Layer 9 of a small transformer language model trained on English Wikipedia (14 layers, counted from 0, width 96).
A neuron's activation on a vector x is GELU(weights . x + bias), where the dot is the dot product.

Input weights of the MLP neurons that the questions are about. A number n stands for (n - 500) times 0.0018.
n1 (bias -0.176): 371 637 500 562 493 535 534 515 340 482 547 518 354 239 656 547 557 271 425 519 347 358 522 735 523 482 729 709 504 391 560 474 550 566 471 768 709 562 507 419 566 765 467 345 610 671 540 348 648 470 698 357 521 466 552 556 492 324 637 716 530 450 291 550 445 669 493 321 177 384 558 639 459 441 380 510 646 481 522 403 521 484 424 507 565 471 567 537 616 573 219 657 515 420 636 707
n4 (bias -0.162): 362 433 516 840 574 446 552 636 266 435 425 574 533 681 402 595 512 432 360 239 528 812 459 524 550 355 211 460 441 425 496 390 541 602 504 400 98 456 632 674 515 200 324 334 343 643 364 549 402 690 543 488 560 471 607 810 395 637 462 340 504 583 654 284 500 621 511 370 606 321 556 546 541 531 389 548 554 640 524 776 663 552 440 516 639 348 385 431 356 320 397 288 566 548 496 571
n14 (bias -0.162): 131 424 564 650 699 435 532 491 405 667 391 682 365 487 612 517 525 738 662 526 555 478 461 295 868 616 461 342 284 535 791 578 406 698 496 432 387 423 159 536 600 341 373 387 517 613 292 535 496 421 608 676 328 593 431 548 456 526 385 818 470 487 504 404 371 354 405 633 626 378 580 382 570 468 701 558 343 684 522 461 533 491 390 509 588 291 348 228 356 117 653 509 574 436 659 254
n58 (bias -0.118): 440 408 759 808 707 256 368 559 289 616 605 349 277 477 356 605 431 398 646 450 513 455 657 122 627 558 646 593 481 655 637 842 313 289 536 456 514 655 455 449 852 569 544 666 482 523 394 807 715 473 552 632 679 482 635 281 611 348 629 514 306 544 496 608 554 469 504 348 694 702 509 382 523 403 736 685 509 565 370 301 509 533 526 419 483 469 572 478 791 522 687 715 532 257 660 500
n67 (bias -0.218): 958 200 504 531 468 544 594 464 610 637 535 663 348 480 559 408 649 473 408 405 543 436 622 410 396 348 328 449 582 448 597 599 450 618 375 519 397 275 356 443 641 282 388 538 492 492 411 484 382 628 742 520 562 512 629 624 382 230 419 663 667 523 383 485 461 269 652 601 552 562 469 467 312 422 620 479 416 627 677 444 564 179 296 595 465 174 345 587 548 481 304 433 401 492 528 327
n125 (bias -0.216): 433 761 861 335 461 168 737 399 391 695 313 177 513 632 448 432 395 612 668 369 379 363 456 214 655 444 362 331 418 438 496 623 615 317 474 675 702 556 796 400 644 594 470 802 431 408 315 636 264 558 571 496 654 482 537 345 621 678 536 518 280 576 626 542 483 392 617 437 320 526 398 508 615 557 487 712 531 582 509 575 350 878 692 487 666 547 553 587 425 500 549 481 465 440 580 665
n142 (bias -0.147): 493 671 598 503 454 371 569 193 629 432 449 437 467 711 631 379 333 407 357 526 455 408 484 380 543 377 463 474 275 317 540 651 411 533 659 519 556 410 338 558 558 554 551 478 565 546 410 530 513 457 581 270 633 389 491 513 557 464 530 441 678 354 542 588 653 442 599 524 306 538 395 574 583 371 526 377 464 670 539 464 678 700 353 700 494 461 576 376 460 358 480 549 586 490 690 557
n143 (bias -0.118): 522 699 462 387 614 500 979 648 488 279 606 488 347 352 441 619 536 463 526 681 624 500 605 525 504 637 295 525 544 359 544 673 431 240 666 545 568 607 428 413 728 414 483 328 658 563 616 563 718 671 412 517 609 263 602 342 504 533 573 432 656 524 554 642 466 650 616 513 648 693 414 350 479 295 534 459 585 478 475 822 584 535 496 294 467 546 601 710 670 570 445 964 348 566 363 633
n168 (bias 0.040): 311 402 363 759 465 385 475 496 673 473 463 474 562 651 508 440 585 406 473 588 458 457 515 527 655 644 426 705 656 597 591 323 486 492 750 346 338 474 605 496 353 512 440 645 167 742 583 285 481 500 617 570 535 484 608 648 917 599 406 361 292 455 318 160 554 568 567 449 535 597 612 525 426 446 686 624 601 333 408 527 653 261 564 554 604 613 419 527 512 496 550 496 527 330 547 555
n198 (bias -0.119): 420 636 558 566 508 478 468 622 522 280 659 575 539 285 376 382 267 473 417 535 220 375 415 769 551 465 618 431 577 536 607 430 482 628 619 245 457 603 622 338 638 361 286 477 277 629 527 410 547 563 600 476 601 536 340 761 516 731 392 304 457 368 423 440 391 407 514 408 633 618 682 474 472 292 598 514 579 431 635 606 493 541 299 687 678 519 277 434 374 508 693 517 418 768 393 686
n246 (bias -0.129): 414 813 834 436 279 643 511 375 554 385 632 638 504 363 600 324 442 402 427 580 362 334 472 504 476 555 687 639 475 451 686 440 812 684 322 574 351 421 476 546 475 664 767 399 429 560 567 588 456 565 584 553 696 418 560 415 389 504 648 161 524 294 448 357 212 699 371 595 206 508 480 526 634 425 573 457 686 616 392 464 679 475 559 572 527 492 496 588 488 630 435 513 629 327 533 410
n339 (bias -0.131): 400 548 674 678 582 285 486 367 194 515 579 478 174 574 391 454 365 668 405 523 331 402 694 627 634 465 390 819 553 536 304 527 496 640 381 451 766 523 484 427 677 544 305 462 469 539 385 559 508 571 507 472 428 345 416 283 516 488 632 523 688 557 469 534 667 581 289 568 531 724 436 485 461 588 747 615 693 395 461 586 748 488 454 446 470 489 582 842 461 638 445 541 512 645 524 496
n344 (bias -0.209): 624 578 428 497 701 396 589 305 483 538 507 354 566 392 521 402 460 378 546 548 463 444 569 551 567 387 468 483 648 612 595 590 368 355 346 358 448 476 538 676 518 376 347 406 374 424 435 618 386 479 751 338 618 659 487 230 475 551 358 632 351 694 438 480 472 411 611 418 292 574 621 319 440 357 451 491 619 514 514 469 559 562 294 683 308 551 587 652 360 320 462 434 430 486 281 356
n379 (bias -0.167): 685 588 423 487 453 540 362 543 381 627 175 290 491 379 37 718 798 374 574 350 627 353 603 585 539 466 322 407 482 570 410 436 411 440 623 613 582 378 435 464 489 518 294 446 602 362 462 319 517 552 574 465 603 566 432 509 487 436 751 504 543 600 449 459 406 691 323 381 448 207 375 400 722 218 370 569 448 358 483 569 749 400 454 337 583 306 453 466 673 530 235 332 759 804 386 391

Each question shows a token from some text and the vector x that enters the MLP there. A number n stands for (n - 500) times 0.014.

" of": 438 613 468 597 592 564 446 335 400 587 547 589 528 448 477 573 400 364 437 477 650 543 446 438 594 542 473 568 625 495 422 552 562 483 506 439 336 554 529 413 412 512 396 554 526 557 496 522 387 517 419 488 346 639 491 461 480 555 611 522 463 525 521 839 555 436 765 402 512 680 517 398 534 616 467 377 433 338 530 446 457 453 406 520 454 621 514 554 486 577 601 443 412 623 506 442
The neuron with the highest activation: n344

"American": 321 503 453 586 542 481 344 494 476 540 582 709 387 434 451 456 489 336 483 464 614 522 469 447 623 473 433 533 512 615 424 454 692 485 560 459 533 547 623 432 338 544 427 505 611 555 550 519 415 576 523 564 377 648 483 451 575 478 463 512 488 629 533 677 406 475 757 381 523 617 719 396 385 797 511 303 450 332 526 436 416 401 498 551 473 477 484 446 575 602 608 451 542 534 467 534
Which two neurons fire most, strongest first? n168, n198

" we": 473 532 525 523 553 540 401 419 555 594 542 656 478 489 530 640 377 337 425 653 596 605 432 421 682 512 465 436 568 551 288 572 605 489 589 398 453 544 469 422 284 564 426 484 592 508 574 571 218 551 370 445 340 616 562 376 528 480 572 514 416 585 515 842 531 527 711 512 435 471 618 391 500 586 520 405 507 511 537 529 471 544 488 535 397 540 522 488 488 520 394 487 509 539 434 458
Which neuron fires most, and how strongly? n344, at about 3

"ist": 452 489 417 616 599 574 446 318 405 514 625 602 486 492 546 496 461 469 486 524 653 481 527 347 542 479 409 606 446 331 497 490 610 617 521 460 310 602 616 512 390 484 401 527 595 391 589 540 347 512 364 587 377 676 417 582 553 570 635 461 581 551 427 576 551 454 629 318 526 578 609 313 565 638 454 407 431 229 597 431 493 499 530 492 481 533 524 524 541 646 559 521 525 512 539 467
The three highest activations, in order: n168, n4, n339

",": 443 588 498 576 573 569 476 404 619 563 552 601 415 411 498 583 371 444 526 512 607 600 537 485 577 430 451 599 424 453 482 508 644 422 563 473 402 603 414 377 355 471 365 547 590 578 558 533 398 533 406 418 389 664 454 418 546 502 657 481 522 536 512 844 575 499 739 446 526 558 636 460 623 614 411 275 444 448 509 457 433 536 458 490 404 535 415 573 522 488 571 428 406 539 465 430
The three highest activations, in order: n143, n344, n142

"e": 404 552 459 551 625 593 251 477 509 486 644 607 452 522 500 507 494 411 493 490 658 640 437 516 486 548 467 598 519 517 357 506 809 461 508 517 407 414 330 343 280 446 381 575 530 633 567 524 483 515 473 512 472 611 328 503 517 619 519 386 420 569 492 667 444 464 640 478 377 435 471 333 613 693 455 329 624 545 560 522 560 478 460 524 392 626 554 530 514 593 443 510 633 576 458 489
The neuron with the highest activation: n246

"s": 529 547 369 479 511 709 423 506 540 465 625 629 450 430 482 562 496 492 373 482 505 504 509 377 628 406 374 565 468 536 418 523 602 507 602 505 447 544 463 403 355 562 470 430 523 554 519 563 296 503 384 626 392 603 565 464 484 406 621 547 574 530 535 755 440 467 702 487 459 642 655 449 470 787 537 434 448 231 494 495 521 525 468 563 407 536 505 498 526 488 508 409 598 488 540 478
The neuron with the highest activation: n67

"ch": 476 644 475 477 624 655 343 434 466 562 592 637 319 469 513 469 483 444 533 568 573 533 534 572 448 412 427 560 416 472 442 394 780 319 527 540 354 553 470 395 362 525 565 455 432 459 624 427 367 628 471 575 319 667 410 509 512 487 502 463 474 547 470 659 529 445 825 461 433 563 517 396 577 598 477 315 494 511 604 565 502 509 410 507 412 493 581 475 545 580 682 513 613 435 520 557
The neuron with the highest activation: n246

" ": 427 537 447 516 565 574 508 538 531 489 584 633 420 337 477 494 483 473 438 471 664 586 500 395 636 480 492 582 527 503 364 516 653 540 695 508 463 402 278 381 371 524 458 531 460 593 553 495 336 492 415 613 319 568 457 486 546 518 679 544 494 544 585 683 461 436 831 417 502 463 668 423 505 685 533 413 529 297 575 397 421 506 486 439 511 524 462 360 489 598 545 460 571 554 531 526
Which neuron fires most, and how strongly? n14, at about 2.5

"N": 392 546 503 389 514 546 386 580 557 565 471 595 452 438 428 535 511 445 494 570 704 533 450 428 621 438 344 536 473 611 449 453 644 513 573 502 464 644 499 397 350 611 499 324 562 450 518 514 369 579 459 585 444 535 536 519 534 455 495 426 560 633 527 760 461 425 817 402 571 592 721 329 407 737 569 309 504 333 566 482 400 454 482 455 447 455 542 507 530 531 542 446 532 593 463 549
The neuron with the highest activation: n143

" on": 373 661 517 548 607 558 482 420 318 476 528 600 511 399 412 585 445 261 514 407 673 601 490 372 655 471 455 600 561 413 386 483 595 530 594 453 429 479 433 391 374 531 383 583 509 482 538 558 365 521 397 505 285 581 526 429 529 512 583 563 513 530 569 779 533 511 769 450 553 605 545 332 574 710 513 462 512 428 448 453 483 469 483 522 476 595 442 524 516 559 539 469 497 621 507 460
The three highest activations, in order: n339, n58, n143

" that": 434 459 452 605 557 541 383 357 553 480 554 689 523 490 471 607 434 380 464 462 637 577 484 470 531 464 382 566 439 533 459 497 675 410 561 476 345 548 456 314 396 526 513 511 592 613 556 520 336 588 395 424 341 621 516 366 531 437 616 465 484 533 635 775 614 463 752 490 456 580 592 528 549 657 479 357 446 403 527 511 484 566 504 550 443 474 498 518 563 566 616 419 456 556 525 368
The neuron with the highest activation: n142

" record": 476 566 509 642 609 608 409 531 523 488 513 694 447 438 516 549 534 234 483 432 533 517 451 411 531 476 382 527 513 490 348 469 514 503 573 416 417 467 491 412 288 513 402 549 542 506 614 543 317 569 358 473 360 741 498 468 608 576 572 468 500 572 459 736 462 461 682 472 568 621 674 358 526 600 468 214 518 442 618 433 481 549 559 524 496 495 455 477 487 677 509 445 545 566 477 590
The three highest activations, in order: n198, n4, n168

" Na": 450 547 403 434 518 481 501 442 563 560 507 536 521 505 462 600 407 515 606 511 670 506 445 519 655 488 441 503 451 447 416 519 582 425 559 592 469 618 579 301 262 616 469 322 617 583 501 531 324 582 352 526 252 577 568 482 505 528 621 591 522 534 541 729 457 481 666 457 517 559 695 383 478 653 542 355 472 359 518 525 241 428 584 531 383 599 529 371 520 561 500 482 546 588 503 518
The neuron with the highest activation: n143

" Al": 413 588 464 491 534 478 508 376 582 501 510 534 526 493 469 547 341 452 539 551 598 581 539 419 655 422 463 509 433 422 356 504 528 566 525 500 490 591 574 338 391 563 532 429 576 573 554 597 329 567 404 500 393 640 465 451 473 516 595 494 524 609 535 822 423 437 755 382 509 635 593 444 532 816 474 368 519 344 543 425 350 502 499 505 392 457 518 398 410 554 492 475 562 552 514 627
Which two neurons fire most, strongest first? n125, n142

" and": 372 521 495 564 630 488 334 378 540 481 562 630 514 499 601 560 310 335 537 456 614 600 521 454 623 492 508 544 559 526 477 451 723 438 606 528 409 522 433 380 379 560 540 517 636 425 479 549 337 586 489 499 312 677 430 471 510 433 638 466 496 461 589 737 566 464 790 464 505 600 647 477 540 548 510 360 472 372 556 564 385 506 389 502 434 546 533 502 430 504 497 426 467 557 499 361
The neuron with the highest activation: n344

" with": 437 626 515 564 619 608 413 428 374 569 501 586 538 493 443 547 399 302 411 545 558 572 472 439 611 464 470 507 557 520 436 476 661 475 671 451 393 491 507 364 303 646 490 541 575 518 521 542 359 543 389 435 385 690 504 424 551 480 559 607 533 571 527 825 532 527 836 458 480 594 569 375 473 525 398 367 463 417 520 518 531 528 400 513 461 561 448 507 458 499 491 402 467 625 504 473
Which two neurons fire most, strongest first? n344, n142

" host": 442 451 489 672 558 531 467 425 419 460 632 666 476 546 448 535 475 317 490 479 557 707 487 436 603 449 461 580 488 367 409 549 587 529 701 526 374 476 506 367 299 499 456 482 468 520 666 637 268 426 360 552 422 668 422 451 601 517 511 493 449 514 484 743 432 465 701 445 568 547 649 349 517 577 524 304 488 395 498 423 470 485 550 477 502 592 551 552 508 535 612 485 572 528 493 544
The three highest activations, in order: n168, n4, n58

" live": 525 620 536 661 591 603 368 365 405 552 559 676 481 441 530 472 473 280 478 502 676 524 527 364 561 523 535 533 577 388 413 526 578 458 632 507 398 600 537 420 305 462 391 616 540 533 569 574 332 515 298 470 255 703 590 350 506 492 604 512 476 516 489 715 534 397 780 437 566 548 596 424 499 525 497 369 540 444 601 488 474 518 540 514 452 552 493 400 445 482 454 496 538 496 463 568
The neuron with the highest activation: n58

" to": 433 573 493 501 614 579 508 444 445 550 516 531 531 458 507 561 480 319 454 449 600 647 514 441 692 490 418 555 562 647 348 537 684 448 687 513 430 572 349 374 241 491 510 499 614 571 551 470 344 483 377 443 379 631 472 340 518 529 458 411 499 524 613 807 494 533 802 489 496 581 598 385 481 573 532 378 428 476 612 529 454 470 401 510 444 533 448 492 524 469 459 475 465 571 569 507
The neuron with the highest activation: n143